Layer 2 of a small transformer language model trained on English Wikipedia (8 layers, counted from 0, width 96).
A neuron's activation on a vector x is GELU(gate . x) times (in . x), where the dot is the dot product.

Input weights of the MLP neurons that the questions are about. A number n stands for n times 0.0058.
n16 gate: -19 -4 -24 -11 15 13 -5 7 -27 -3 -15 -19 12 10 -20 32 -2 26 2 -24 32 23 -2 1 -10 3 14 7 39 11 -12 26 -2 17 24 21 -19 11 -46 -25 23 8 1 -16 -8 -16 -59 -1 -6 -28 -6 5 13 44 31 12 48 -7 1 -13 -7 -5 -4 -35 -6 13 -76 -9 14 -3 -13 6 -13 -5 -29 -15 18 7 4 6 -20 -1 30 -25 9 -25 -12 -4 4 9 -11 -20 -10 -17 -4 19
n21 gate: -4 -10 -14 -32 20 -14 35 6 -21 23 -3 14 -55 31 5 -35 -7 10 27 -24 -5 -12 7 51 23 -14 -22 -7 52 -25 -57 -24 24 25 7 39 37 -6 -23 26 5 -34 43 31 -30 -4 14 5 9 -17 -2 -29 -9 6 -13 30 34 -22 -14 -29 11 62 28 -8 27 -21 28 -34 -37 -2 -3 -1 40 30 8 -10 55 26 -4 -7 67 4 2 -5 -2 18 16 -20 -10 23 -18 -3 7 -35 -11 -11
n73 gate: 63 -52 -27 37 1 7 33 -5 -23 -35 -15 -12 4 22 2 -3 13 2 15 -2 0 -19 -17 23 -51 15 25 -3 41 -10 -4 -1 21 -31 14 5 -22 -19 12 37 -1 37 -30 -9 35 16 14 48 23 2 14 -9 -50 11 -21 -51 24 -25 -45 -6 -22 -1 2 16 47 25 28 52 27 50 -31 -5 26 4 -31 -59 -34 -43 6 22 13 15 37 -6 2 8 -18 2 10 -27 -24 40 52 40 -33 28
n125 gate: -23 35 34 21 -17 -22 -40 31 21 57 -12 18 23 33 -27 2 45 -28 6 -1 -68 24 -23 33 3 20 -42 -19 19 0 -32 -59 -41 -42 -64 24 8 39 -23 -3 19 -17 16 3 32 -1 -34 -35 -22 -11 3 14 2 36 9 -3 19 -4 -26 1 64 21 19 14 34 26 10 -40 -4 -24 20 49 -25 24 -26 -44 -17 49 -8 7 -42 24 13 -12 -82 23 -5 -2 -12 -33 28 -10 -19 -10 8 -30
n141 gate: -18 3 19 16 8 11 24 -28 -29 -17 6 -38 5 -26 11 11 59 -20 37 -18 -24 -18 2 -32 14 -24 -6 -8 -19 -13 -18 -28 14 14 19 0 -56 19 -35 7 -15 -12 -15 -55 54 44 -29 -30 -47 44 55 16 34 17 -1 -26 -21 -16 3 6 8 6 -29 -39 11 -27 -12 -65 -9 -48 -11 8 -26 -26 24 19 32 -10 -11 29 19 -20 48 23 -49 -8 -13 10 -14 -26 26 39 21 14 -3 13
n163 gate: -14 -30 41 -8 -3 57 16 -44 41 5 -32 60 23 -50 40 39 21 15 -42 -32 -51 30 -35 14 -19 -2 -21 -14 -13 -12 33 3 -40 -40 12 58 26 39 -11 29 25 -2 15 0 -19 -13 32 4 -11 -21 15 5 0 59 -24 -30 16 -39 41 -9 -10 5 -63 1 -13 -37 1 8 -12 25 33 -14 37 31 -5 -21 35 16 64 8 -40 -22 -25 17 -10 -22 -14 11 12 -2 3 9 -6 2 53 -23
n166 gate: -19 2 -41 13 -4 -2 -15 32 -20 27 -3 -3 26 -5 22 -7 -23 -6 -39 -5 2 1 43 28 32 -90 13 20 45 0 20 40 -21 9 11 5 66 17 40 -32 -7 0 39 -9 -55 17 18 -1 32 7 -44 -54 55 0 -19 -16 -1 37 34 7 7 -68 -13 16 41 -18 -19 1 -16 2 21 0 -52 56 -6 8 -39 44 -45 30 9 11 32 14 -4 49 -16 26 -54 20 -4 -11 -33 12 3 40
n191 gate: 59 -14 -19 31 -37 37 39 6 3 -11 -30 14 -12 30 56 -43 21 -35 2 6 -10 20 -9 18 -29 19 -22 -47 43 -3 -12 39 -9 41 -3 15 0 -47 -3 32 -12 -1 -3 -28 59 15 -14 -13 -17 6 -11 19 23 -10 -53 -24 -8 -16 28 -15 -33 3 6 -27 39 10 55 -1 -42 38 45 12 -22 3 -18 19 -11 -18 -41 2 16 -1 -15 15 -16 28 21 -42 -68 21 -11 -49 19 40 78 -20
n232 gate: 16 -30 -25 -48 -10 47 4 -44 11 26 -7 48 -55 -61 -4 -39 37 26 19 13 -45 17 4 -46 25 39 14 22 19 -59 -32 -10 -9 -39 30 -22 -7 12 -34 -3 -28 -58 -35 0 -10 -9 -13 30 -10 -21 22 14 -5 0 -33 36 5 -12 -9 -65 -12 20 9 -40 48 -12 -14 15 -40 -46 -10 -12 25 -37 29 -20 -16 71 -33 -39 -5 -6 43 2 10 -6 -71 -51 -38 4 13 -33 9 -1 -45 5
n286 gate: -32 -8 -10 4 -18 10 -36 5 12 23 14 44 17 -37 21 17 -30 -12 -19 -39 3 15 -19 0 -57 4 18 -18 -62 -6 -1 25 -14 0 -22 -40 -21 13 9 3 -7 5 -17 -21 -54 -22 26 -17 -2 -47 -9 8 -7 -24 -3 33 -11 -16 -3 -2 23 -26 70 -20 6 -14 -6 8 13 -40 52 15 -3 39 9 45 37 5 17 -9 34 -55 -25 32 21 63 -31 -25 -12 -11 -8 -23 -21 -59 45 -14
n310 gate: 26 15 -11 11 -20 -6 29 15 -35 3 -33 -13 -15 -15 2 34 6 0 17 7 22 46 10 -18 -20 58 -78 -32 -4 -30 -17 -18 5 15 55 -4 4 -13 16 53 -3 6 -17 -7 43 -68 -36 -9 -13 -28 -4 22 9 34 22 5 -13 -4 -20 22 12 33 -8 28 12 -23 -28 3 -2 -15 25 11 -19 -2 -31 -17 -44 -49 -27 2 9 -5 11 12 -24 -43 10 -7 20 -26 -5 9 -28 46 14 -31
n324 gate: 1 -18 4 -29 7 6 4 -37 -42 -1 -2 -29 -9 -19 -15 -4 13 26 -48 0 -27 16 6 33 -28 -5 14 1 -17 -30 -23 67 14 33 16 11 43 1 -34 0 -35 9 -37 -13 29 -5 1 -8 44 -15 -11 7 -6 -10 -3 -44 31 49 29 -30 10 10 -1 15 53 18 14 8 -23 16 5 -8 34 14 34 -22 20 17 6 7 3 18 -6 -9 -32 17 7 -13 -34 -4 57 10 18 17 56 3
n348 gate: -18 35 -41 4 -14 37 -36 -30 -19 -29 -3 -3 -8 -4 1 -9 -4 46 -1 2 12 -27 3 42 -5 -20 34 -18 -14 4 14 7 27 62 -31 -11 32 -38 -34 1 -10 -18 -16 56 25 12 5 18 -3 36 -5 8 -14 -17 -39 -28 -20 -33 42 -9 -38 -14 -26 -32 16 -40 -33 -19 2 13 3 -10 -34 32 54 -23 -15 -12 35 -9 -35 22 8 -16 -14 -26 3 -47 -4 28 -30 7 19 24 -14 34
n16 in: -8 -18 73 20 3 20 -20 -18 -28 11 -3 -26 9 61 28 5 -46 -64 30 33 -31 -11 23 -14 -17 -37 -19 63 -20 4 54 -25 7 -3 -25 45 -4 -17 -22 13 -9 14 -19 10 7 28 -63 -1 -2 25 -77 -56 -10 -4 -27 47 4 12 15 1 12 17 -39 -48 14 68 42 -3 -2 -14 1 -25 4 -7 6 22 32 9 -20 -2 39 -16 -1 8 -29 -14 -38 9 -41 -9 -5 32 17 4 -7 15
n21 in: -54 33 -25 -38 -23 30 -46 -6 5 52 55 7 -4 2 -1 0 13 -31 15 12 1 16 -22 7 -25 43 -30 -41 -43 12 9 14 66 -10 94 36 61 24 14 -17 -30 -22 39 39 -27 2 17 2 35 -1 -28 -43 -19 17 35 5 -14 18 3 35 -18 4 2 33 -3 -18 -3 2 -48 23 33 14 33 28 -29 6 -22 -31 -7 -27 -7 -28 -30 36 44 31 8 -2 -2 -4 -10 -27 -8 26 -16 -23
n73 in: 13 -76 -27 7 -8 0 14 20 31 -28 -15 -4 -18 -7 -21 6 44 -3 21 5 -11 0 -9 -2 -32 21 21 -13 3 14 -31 60 -37 -13 -4 -60 -31 -31 1 11 19 27 35 -18 8 18 38 -16 15 5 4 30 -1 43 18 -78 17 19 -8 18 -10 -19 1 5 56 -40 -23 22 -11 40 -4 12 -4 -21 -42 -29 -24 -33 -8 21 37 23 -2 -1 7 -19 4 -45 17 9 9 35 8 41 -28 2
n125 in: -24 -26 -8 2 -6 -2 -45 -3 11 -35 3 -35 -24 -4 17 -17 30 -24 -18 28 -20 5 -1 9 35 31 -14 -28 -5 -32 16 32 9 -41 -30 1 2 -13 -51 -7 -34 4 31 5 11 25 2 -2 54 -5 -7 0 -48 15 18 7 31 7 -2 -46 -39 -48 -29 42 -2 -5 0 20 -57 -52 -40 32 -61 48 -11 -13 8 -9 -9 -50 14 31 25 7 -20 4 1 -1 -82 -7 -22 -57 42 -17 -55 47
n141 in: 13 -62 -25 13 -6 18 40 -8 -34 -20 -9 3 -53 -32 2 5 4 20 0 -35 19 -13 18 14 -15 38 -46 12 -1 -44 17 2 32 22 22 7 19 -15 -15 1 7 31 53 4 18 19 21 -5 10 41 -18 -27 9 -10 -1 -5 -17 -20 -7 -9 -56 -39 -27 -18 7 38 6 20 -7 -55 11 -81 12 -36 -45 -17 29 65 -29 -39 5 -5 16 15 5 19 3 21 -21 24 -10 42 27 -5 15 7
n163 in: 7 2 9 29 -32 2 58 -26 -10 25 -48 32 -13 4 30 24 68 16 -19 -35 -54 3 -36 6 -52 20 4 -31 14 -42 -14 -15 -51 -2 -28 19 35 -17 25 -33 6 -14 32 3 -12 24 10 -53 -31 -47 -25 8 10 13 -1 -69 -46 16 -36 5 -10 -17 -4 -70 -49 1 -13 12 -27 -2 30 -30 21 -18 -67 -32 -21 -38 61 22 19 18 1 -29 -8 11 -24 3 -13 41 30 47 -6 -42 12 21
n166 in: 35 -13 9 -23 -25 22 -12 -21 -38 -12 12 -14 -31 -32 -9 56 -9 -16 20 -45 -37 -15 3 -3 26 -1 -43 -1 -41 14 50 5 9 -10 48 -9 22 40 12 27 24 -21 63 21 21 -11 58 -18 -22 28 14 -40 -11 13 9 -23 13 18 9 -7 -41 22 33 15 50 8 -24 -12 -13 5 -5 -41 0 21 29 -14 43 -10 -29 -53 3 3 -28 32 -10 2 -61 -37 36 12 -54 57 8 31 -12 -8
n191 in: 25 -22 9 -3 -8 -4 58 27 -4 -12 -32 5 -26 4 0 10 -16 -33 21 13 -40 9 -31 11 -32 17 -40 -8 6 -12 -15 11 27 46 38 25 16 -45 -6 34 -5 31 18 -3 52 -7 -52 33 -4 -6 4 29 13 -9 -37 13 -33 -10 -8 -6 7 -8 -11 -30 34 31 53 0 -45 23 36 -22 6 -20 -5 8 8 28 -24 12 44 -34 -20 29 -18 40 9 -2 -56 26 15 -7 1 14 31 1
n232 in: 9 -62 -29 -37 -6 2 10 18 13 14 3 -12 23 -45 -31 -38 -4 -19 -15 -14 -65 24 -18 18 7 77 18 37 28 -50 -28 18 -34 -1 33 37 14 33 13 -9 -34 -54 21 -9 23 44 39 3 47 -24 33 4 4 6 -20 -22 -14 -4 14 12 -25 -23 -16 -25 58 9 7 -4 -54 3 -2 -19 32 62 -20 17 -11 21 -13 10 -23 -4 29 -46 -8 14 -31 -9 1 -3 14 15 -1 -18 -44 -8
n286 in: 11 48 13 -21 -38 -3 21 -16 77 13 -37 37 -29 -26 23 4 -30 -7 -26 -52 -15 -33 -55 -14 -8 -1 1 28 7 -28 12 -9 20 15 51 37 -2 4 2 10 -4 6 8 27 -44 25 4 43 -41 -42 -17 -34 -1 -7 -25 47 33 4 26 1 -8 -19 -30 10 11 0 18 5 -9 43 -5 40 24 34 -16 6 58 10 8 -37 38 -61 -10 -23 -20 57 -26 31 -35 9 -1 1 -24 -37 44 -34
n310 in: 14 13 -4 38 -4 -8 44 39 -10 -42 0 -16 -13 9 17 -5 14 26 35 4 0 -7 -16 -67 20 18 19 -30 37 2 -4 -11 -14 16 47 -3 -21 1 19 54 21 -16 -27 -15 54 -45 -30 -4 -13 -39 7 27 32 -3 14 25 26 -9 -19 30 3 14 11 27 -4 -2 -42 -30 5 -31 -23 -17 -38 -20 7 21 -41 -40 9 27 -13 6 -21 9 -35 -29 1 -25 49 -19 5 -72 5 17 21 -15
n324 in: 32 14 24 -50 25 28 18 7 -9 37 -23 -55 -9 5 13 -1 14 -15 -33 -3 -13 15 -9 11 42 55 15 17 -31 -46 22 -8 -11 63 19 3 34 45 45 -27 29 -27 -2 -28 14 -29 27 14 -7 -13 13 25 1 51 -12 6 -28 19 -13 -19 -16 -60 15 -29 -2 -17 -7 16 -40 -28 21 -55 -26 -17 -10 26 45 50 -6 -3 -12 -9 -50 -35 -32 44 9 43 4 16 27 -8 -36 -9 -16 13
n348 in: 16 0 1 37 -15 5 25 -5 -7 -14 -64 -42 33 36 -6 24 6 8 -2 12 9 1 16 40 -25 -21 2 22 -42 27 -20 -5 23 17 -15 -64 -10 -6 12 42 -26 -29 31 4 45 -2 -5 -46 23 10 -3 -7 42 7 28 -32 17 -20 25 -23 -33 -3 -22 -14 -4 11 -12 21 -36 8 22 5 -37 -23 53 -17 19 -50 30 17 35 28 8 19 8 31 -32 -12 -39 -21 5 -13 39 13 50 -5

Each question shows a token from some text and the vector x that enters the MLP there. A number n stands for n times 0.06.

"ring": 34 -6 13 27 37 -35 -33 3 -15 7 -24 -17 -17 -18 8 5 19 18 3 14 2 7 13 10 -9 -19 -20 27 -3 20 -29 42 5 33 10 5 -2 3 -6 14 -3 0 -15 -1 -20 -2 12 27 18 -17 -24 -1 -10 -16 0 -30 -17 13 -7 25 14 12 -31 4 15 23 -33 -14 -13 -8 2 -10 5 23 2 14 30 -27 29 -22 0 -23 16 -16 -24 7 -38 34 -17 3 -15 9 -14 2 -2 23
Which two neurons fire most, strongest first? n16, n166

" of": 21 -43 11 18 -1 14 -29 2 4 -6 -54 -4 -21 4 5 -23 -1 35 8 4 -6 -2 -21 18 25 -2 -10 19 0 27 -27 16 -17 19 -2 24 -12 -2 -41 10 5 26 9 17 -5 -22 -25 21 -9 2 -17 32 3 -11 2 8 -17 5 -3 6 -17 17 11 9 10 19 -18 9 -7 -8 -7 -7 3 39 4 3 -13 -43 -2 -2 -4 -26 -3 -14 -34 1 -5 31 0 31 -18 -2 -21 -2 15 -6
Which of these neurons fires most? n191

"R": -14 -20 38 9 -20 -1 -5 6 -14 0 19 -4 21 -15 4 -4 -5 38 24 -6 12 14 -35 -10 -19 5 10 43 12 1 -34 28 30 20 -24 -3 -6 8 -44 -5 13 -16 4 0 57 -5 9 19 -1 -16 -5 15 2 -11 19 -12 12 -6 -6 -14 -11 7 -28 16 6 -13 -43 -8 -14 -7 19 -8 17 -4 -13 9 8 -12 -12 -22 9 27 29 -4 -4 22 -25 28 31 -6 -4 -3 3 -19 10 2
Which two neurons fire most, strongest first? n141, n232

"A": 11 -30 10 -13 9 2 3 12 -1 -16 -23 -15 35 12 -5 -8 4 28 -11 4 -4 -9 -27 -20 -5 -20 23 32 17 -2 -11 18 13 51 -4 -33 -4 26 -38 -13 3 -16 0 13 18 20 -11 7 -32 -27 -20 40 4 1 3 8 -13 6 -18 -4 -3 38 -9 -2 34 -4 -21 18 -42 -9 4 -8 28 29 -8 -15 -7 -40 -11 -37 14 -10 4 10 2 8 -12 20 7 -6 5 -1 1 -11 23 -14
Which of these neurons fires most? n232

" Z": -24 -10 41 0 -5 22 3 3 7 -27 -25 -1 31 -16 6 4 10 28 12 -9 -8 9 -1 14 -5 11 -34 26 20 -12 -14 6 3 38 -3 -17 11 19 -26 7 6 -2 3 -6 40 -21 24 27 -18 -17 -25 16 21 -14 0 -40 14 27 3 -14 2 53 -19 2 50 14 -46 -17 -30 21 -11 -9 1 -7 -19 -11 16 -43 1 0 13 1 6 -5 30 -4 14 28 1 7 8 1 -17 -13 2 16
Which of these neurons fires most? n163

" in": 5 -34 15 5 -4 18 -18 -4 19 -4 -27 -34 -14 20 -3 -21 -1 25 -11 -4 14 28 11 6 15 -1 26 0 -1 4 -23 26 -5 20 -4 -3 -12 10 -33 11 3 32 -17 19 13 11 -22 14 10 3 8 49 12 -16 8 20 -25 -7 -10 12 -33 42 1 12 9 23 -25 -3 -16 -15 -5 -5 -5 25 -14 -7 8 -18 -2 -29 14 -7 1 0 -12 -14 8 34 12 4 -16 -8 -30 -19 9 -7
Which neuron fires most, and how strongly? n310, at about 2.1

"tor": 39 25 -25 14 18 -7 -9 -17 -29 -18 -2 2 -22 5 12 -9 18 -24 -6 7 10 -14 0 21 0 2 -12 25 -9 -16 -38 42 -13 21 25 21 -14 5 -28 6 15 9 20 4 -23 5 -24 19 16 19 -2 33 3 -48 34 -20 1 7 1 3 1 30 -23 10 21 13 -6 -3 10 -19 8 7 2 1 -9 12 2 -11 12 -20 2 -3 32 11 -2 -6 -24 33 22 -10 -1 12 10 25 -1 4
Which of these neurons fires most? n141

"ri": 15 -2 -12 2 29 -4 -32 -1 -28 -11 -37 -29 17 16 28 -27 -4 27 10 -30 -6 5 -15 11 -1 4 -32 8 -6 14 -30 5 -7 46 12 -22 18 -15 -25 16 12 -17 5 -2 -19 12 -12 12 11 -28 -31 13 2 -7 -1 -10 22 -10 19 25 -23 23 -9 -22 19 12 -6 25 4 -4 -2 2 -3 18 -14 3 -12 -10 -10 -6 -2 16 20 -23 -11 8 -49 41 32 -15 29 -4 -2 8 -22 0
Which of these neurons fires most? n348

"ton": -3 5 -9 38 23 -21 -35 16 -20 8 -39 -9 -20 -25 19 8 7 7 9 11 2 -19 -31 24 -11 27 -15 31 16 13 -59 8 -10 32 21 6 20 11 -29 -6 -1 22 -26 3 17 3 -8 10 17 15 -25 29 19 3 14 -9 -16 -23 0 -2 5 30 -1 1 5 7 -4 -7 11 -24 8 1 15 15 -32 -7 24 -11 10 -9 15 -6 41 3 -9 4 -2 -3 -21 -7 14 10 6 -11 3 16
Which neuron fires most, and how strongly? n141, at about 5.6

"di": 3 -5 -18 0 27 -31 -23 0 -20 -1 -35 10 -31 35 21 -1 17 26 -13 5 -9 -14 2 1 -7 -7 6 -12 7 -6 -44 10 -8 42 15 -32 22 -3 -23 -17 11 -5 -10 18 1 12 -30 38 -18 9 -18 13 -5 -16 -5 -14 -6 -41 30 6 -22 45 -4 6 12 -6 6 23 -25 -4 -2 17 -1 23 -14 -6 18 -5 -12 -15 31 9 -5 -11 -8 21 -34 25 21 -34 18 8 -5 -2 -15 -13
Which neuron fires most, and how strongly? n348, at about 3.2

"-": 1 -24 20 6 -2 19 -21 -2 7 8 -18 25 14 21 -5 -4 4 12 -19 10 -26 -32 -9 -3 -7 13 4 8 -2 4 -41 29 5 34 8 30 9 21 -30 10 31 14 1 6 -14 -2 7 1 -9 -7 -31 30 2 -7 2 -9 6 7 8 -12 -35 36 0 -15 32 -1 -15 7 -15 3 -2 -34 -34 29 8 -14 8 -28 0 -3 3 9 10 10 -19 15 -64 16 37 11 3 -4 -40 -12 3 -11
Which of these neurons fires most? n163

"s": 10 -2 2 -10 30 -6 -52 -6 -9 -16 6 -18 -8 2 -10 -9 24 -4 -3 -29 -11 -20 -14 24 -17 -5 24 35 -14 -22 -28 42 -17 30 -6 9 5 8 -37 12 13 14 -4 9 3 2 -2 9 -10 -21 -18 19 12 3 14 20 6 29 -14 4 -15 12 -5 1 36 5 -19 4 13 24 4 -7 -2 20 10 6 11 -34 -2 -18 12 -23 21 -4 -28 2 -25 25 33 16 23 -3 -22 -14 -14 18
Which of these neurons fires most? n324

" at": 23 -32 -5 1 24 10 6 0 9 -8 -11 -31 1 -8 3 -10 3 25 -4 13 24 36 -8 24 11 -10 -8 10 -23 19 -12 20 3 18 -9 4 -13 26 -31 10 -4 31 -8 13 13 -1 -1 7 8 -7 16 24 34 -26 1 20 -38 11 -26 12 -12 46 -4 1 26 20 -50 9 -7 -16 -17 3 -1 32 6 3 -13 -11 9 4 1 9 -3 -25 2 11 -17 17 6 6 -32 13 -11 -6 17 18
Which of these neurons fires most? n348

" to": 10 -32 26 13 6 -17 -4 19 26 -4 -18 1 -17 -3 1 -12 -13 25 -10 15 12 5 13 0 28 -6 3 23 -15 -26 -34 8 1 24 -4 -12 -31 15 -13 2 -4 27 0 25 -7 2 -20 5 -6 12 -11 32 6 -7 3 -4 -8 12 6 7 -48 16 -3 4 19 24 -41 22 -3 -18 -25 19 -9 26 -15 7 15 -41 -13 -16 26 -22 -10 -1 -21 20 -16 29 8 2 -9 -18 -24 9 27 -9
Which of these neurons fires most? n286

"ma": 2 15 -3 11 8 -23 -38 4 3 -9 -37 7 -20 24 41 6 -5 11 -11 -6 0 -14 -10 18 7 11 -20 36 12 4 -56 1 4 34 -20 14 19 -1 -38 -8 37 3 10 16 2 8 -13 27 21 2 -9 -1 -5 15 -8 -12 -8 -12 -17 -21 -6 37 -5 -17 16 -15 -5 -4 3 -7 9 7 10 -2 -30 -9 -5 -44 -20 -18 17 1 39 3 -28 4 -18 17 -31 -13 15 -12 -9 -5 -6 -8
Which of these neurons fires most? n125

"d": -4 -26 -5 -12 52 -19 -47 4 -15 -22 -40 0 -13 36 11 1 6 -4 3 -7 -7 -10 -25 24 -18 11 -4 4 -2 4 -43 -8 7 36 9 -1 -6 -8 -36 9 26 2 -5 18 -6 -5 5 12 -26 -27 -28 19 15 -30 2 -6 1 10 -10 6 -6 18 10 14 9 6 -12 43 1 6 -1 10 3 15 -22 0 12 -10 -22 -16 19 -11 38 -14 -16 0 -40 23 1 -7 7 1 -14 3 -14 -18
Which of these neurons fires most? n73

"ub": 32 8 5 13 37 -13 10 19 -22 -21 11 -1 4 -42 7 10 -9 24 19 19 3 -17 1 -11 -34 12 -6 25 -6 13 -46 34 -8 20 11 27 3 8 -23 28 0 -10 20 -11 -4 18 5 14 -10 -12 -12 33 24 3 8 -21 -23 -34 11 -4 -35 33 -6 4 31 -7 -13 35 32 -8 8 30 7 16 0 -3 12 -53 -19 9 9 -3 0 -8 -11 -2 -40 18 -8 -8 23 -4 -12 3 -5 -7
Which of these neurons fires most? n73

" ch": -2 -9 34 -12 2 -4 -17 24 27 -12 -21 -4 37 1 -5 -16 11 22 0 -1 -28 19 -10 20 14 -6 1 14 6 -5 -47 15 17 5 -11 -6 -34 25 -30 18 19 -7 -26 7 40 -1 -25 -6 -8 7 -11 18 13 1 -3 -9 10 16 15 35 -21 31 -5 -6 29 30 -7 13 12 -10 1 -19 -6 -13 -7 12 -20 -30 -10 -22 12 19 14 19 52 -1 -9 16 24 2 -14 -20 1 0 5 7
Which two neurons fire most, strongest first? n310, n73

" Ha": -20 7 19 -20 7 -5 -14 11 20 -19 -21 14 35 14 10 -15 -4 17 26 -18 5 -2 -17 13 23 12 -15 23 32 -31 -20 18 -7 43 -5 -17 29 5 -1 -8 14 -3 11 -14 30 -21 -9 24 13 -32 -3 9 13 -3 -13 -5 10 -3 -9 -20 -12 48 6 -26 29 35 -32 -17 -35 3 -5 7 12 -15 -23 -9 5 -21 10 -25 16 1 38 3 16 2 -8 32 6 -3 11 -14 -10 -4 13 3
Which of these neurons fires most? n232

".": 9 -11 12 1 14 22 -14 -16 4 -9 -50 -6 1 10 -9 4 -23 3 -28 -24 -26 -8 -3 -6 -8 3 -26 15 -17 7 -23 23 2 25 13 22 -29 -7 -24 43 6 14 1 7 -2 24 -2 11 -12 3 -24 31 3 -5 -18 18 -6 -2 10 -14 2 33 -17 -6 41 -9 -18 -1 -13 0 -26 5 -3 13 -7 16 4 -55 19 -16 17 5 34 -14 -14 -13 -17 20 33 -5 -45 -29 -22 -21 6 16
Which of these neurons fires most? n16

"and": 4 12 8 -8 1 -13 -25 -5 -14 -9 -21 7 -9 16 -1 15 -15 11 9 19 3 -18 -15 14 -3 -13 -55 8 -1 17 -35 12 5 60 37 27 28 25 -27 7 -3 6 4 13 -30 4 21 25 -19 19 -9 17 16 -9 6 -40 -29 13 11 4 -10 39 -2 13 33 24 -9 12 -4 -41 -11 12 -4 -10 3 -8 16 -24 -16 8 14 7 11 -15 -20 2 -26 -3 5 20 23 25 -15 -21 5 -5
Which neuron fires most, and how strongly? n21, at about 3.2

"ry": 17 9 10 31 4 -24 -35 5 -26 7 -32 -21 24 -5 15 15 -7 4 3 5 -6 -28 -6 -6 -5 27 -41 22 4 0 -60 19 8 53 -4 -3 1 -1 -32 2 28 3 5 -10 -47 -6 -4 5 4 -4 -24 26 4 5 -4 4 13 1 10 23 -22 5 -1 0 -6 22 -9 24 -11 -20 20 25 3 8 -2 1 36 -31 -1 -2 1 11 36 -23 15 6 -31 3 2 7 -1 1 12 -3 -2 7
Which neuron fires most, and how strongly? n16, at about 4.2

" and": 28 -48 16 7 6 15 -20 3 1 17 -16 18 8 6 16 -1 -16 3 -36 16 1 6 -16 14 43 -11 -21 2 -5 -5 -34 26 -4 24 3 -45 -27 11 -25 -3 -4 19 8 25 -18 -19 -8 5 9 -9 -15 24 12 -10 -3 29 -10 9 13 -12 -20 50 -20 -6 26 3 -3 27 -10 -1 4 11 -10 34 -33 14 13 -56 0 13 5 -11 -2 -18 -14 2 5 14 30 18 -7 -7 -17 -10 4 -1
Which two neurons fire most, strongest first? n286, n191

"la": 11 10 -10 -24 17 -33 -30 14 -8 -13 -15 -17 5 -17 26 -1 -2 22 7 22 -19 -10 -7 37 1 -25 16 26 -22 3 -23 6 -12 25 -6 32 13 -6 -13 5 31 -14 6 5 -29 15 8 4 16 -21 -47 16 9 -10 2 4 12 10 -2 -13 -32 37 -3 -8 51 -4 -29 -1 -23 8 -8 -3 12 11 -23 1 11 -17 0 -13 4 -5 30 1 -17 -32 -40 34 27 14 17 -1 -8 34 0 -20
Which neuron fires most, and how strongly? n166, at about 4.2

"ja": -6 18 3 -8 4 -8 -33 7 -9 -6 -18 3 -11 43 5 1 -31 6 40 3 -7 -27 -13 17 6 6 -18 13 25 15 -60 4 -6 61 -9 -8 12 -15 -19 -2 29 -4 -4 20 18 -4 -22 35 -3 30 -6 10 -15 -8 6 -37 2 -12 -10 -13 -16 13 -9 -16 12 7 -9 -6 -41 -10 -5 16 9 -6 -24 -6 15 -27 15 -8 -25 16 -8 -4 -8 -15 -24 28 -10 -7 5 -3 14 9 6 8
Which two neurons fire most, strongest first? n348, n191

"se": 31 35 24 23 12 12 -45 1 -5 -53 7 -22 10 -19 5 7 -1 24 -23 5 -3 -23 -16 13 -9 -11 -16 34 15 -23 -12 11 8 29 20 -13 -8 19 -28 8 10 22 11 2 -18 7 -6 11 25 -10 -42 26 16 -8 -3 2 -12 12 10 3 -20 27 -7 10 50 8 -24 -22 -8 -3 18 0 5 3 -19 18 1 -34 -12 -20 14 10 -9 -5 -30 10 -23 27 4 7 3 24 -8 13 -30 4
Which of these neurons fires most? n166

"an": 7 11 16 37 1 -21 -34 25 -4 21 -36 -10 6 -1 4 -6 -19 28 1 -10 1 -21 -21 -16 8 -10 -21 9 13 -8 -20 28 -13 37 18 22 3 12 -26 18 15 -4 13 18 -10 -12 -9 9 -15 33 -28 44 15 -17 22 -22 -19 10 20 -1 18 12 -8 8 15 11 -1 16 -33 0 -19 -17 0 6 -17 -8 -10 -13 -13 -12 1 -15 28 6 -30 5 -19 5 19 37 -9 9 0 9 -32 16
The three highest activations, in order: n166, n310, n16

" change": 30 24 -11 -26 1 7 -6 4 -10 -11 -32 -23 16 -16 7 -17 -6 25 -15 14 -22 19 11 -4 16 23 0 14 31 -11 -27 18 -11 -1 14 -14 0 -25 -15 16 13 -5 -6 -12 39 -10 -14 19 19 0 -38 32 13 -35 -8 -21 31 -11 10 28 -21 4 6 -8 14 20 -35 9 -6 -17 23 -8 -3 -1 10 9 7 -34 -13 -10 15 -18 20 19 14 28 -30 13 16 -8 -7 -14 -23 3 40 2
Which two neurons fire most, strongest first? n310, n191

"vi": 5 9 -3 4 29 -1 -16 3 -21 -3 -37 -37 -5 19 -2 -9 -7 40 19 -13 -10 -15 3 4 -15 13 12 -4 3 -38 -67 8 -12 27 12 34 27 -11 -22 -14 29 -25 9 19 18 16 -26 36 4 17 -25 13 -13 -22 2 -20 1 -26 -8 2 -19 31 -40 -9 20 3 0 -21 -7 -9 6 15 -1 16 -9 0 -2 -36 7 2 -10 -1 -10 -17 13 7 -32 11 -13 2 8 8 -3 25 -8 -20
Which of these neurons fires most? n348

" services": 39 21 -14 -7 -6 29 1 14 11 -10 5 -27 7 -10 0 -8 -6 -5 -17 2 -2 11 -9 7 5 47 27 10 24 -13 -26 15 -10 1 12 -11 -36 -9 -26 10 25 16 -21 3 9 13 -8 10 8 9 13 25 13 6 20 4 11 -17 5 10 12 8 -3 -7 30 33 -30 16 -2 -33 28 6 15 29 -3 0 19 -42 23 7 12 19 20 22 -5 15 -39 19 19 8 -5 15 0 -17 32 15
Which of these neurons fires most? n73

"con": 31 10 -6 -2 26 -14 -23 -5 -10 -17 -11 -33 -9 5 19 11 7 32 20 -10 -5 30 -9 -3 -26 -8 0 -2 31 -2 -21 39 0 32 25 20 -10 -4 -24 6 16 15 -2 14 -6 12 -38 12 -1 13 -15 29 3 -20 20 23 -22 -3 5 11 -43 14 -6 22 21 -15 -29 23 11 -9 -7 -11 3 17 -20 -17 28 -17 4 14 2 25 4 21 -17 6 -19 21 -5 13 11 31 -9 -5 -27 -17
Which of these neurons fires most? n73

" been": 15 0 -10 -10 1 16 9 16 -1 -12 -21 -5 10 -14 18 -1 -9 3 -47 5 -52 44 -16 8 3 -6 15 7 -15 3 -1 -16 -9 12 44 -44 -27 6 -37 -9 10 20 2 18 9 5 -15 17 4 -9 -22 26 8 -1 6 21 -5 16 16 18 -10 -10 2 -2 -10 12 9 -5 3 -26 -22 16 25 1 -24 -5 9 -36 6 -20 7 -17 24 12 8 18 -43 22 -3 -4 -16 42 -14 19 19 3
Which neuron fires most, and how strongly? n286, at about 6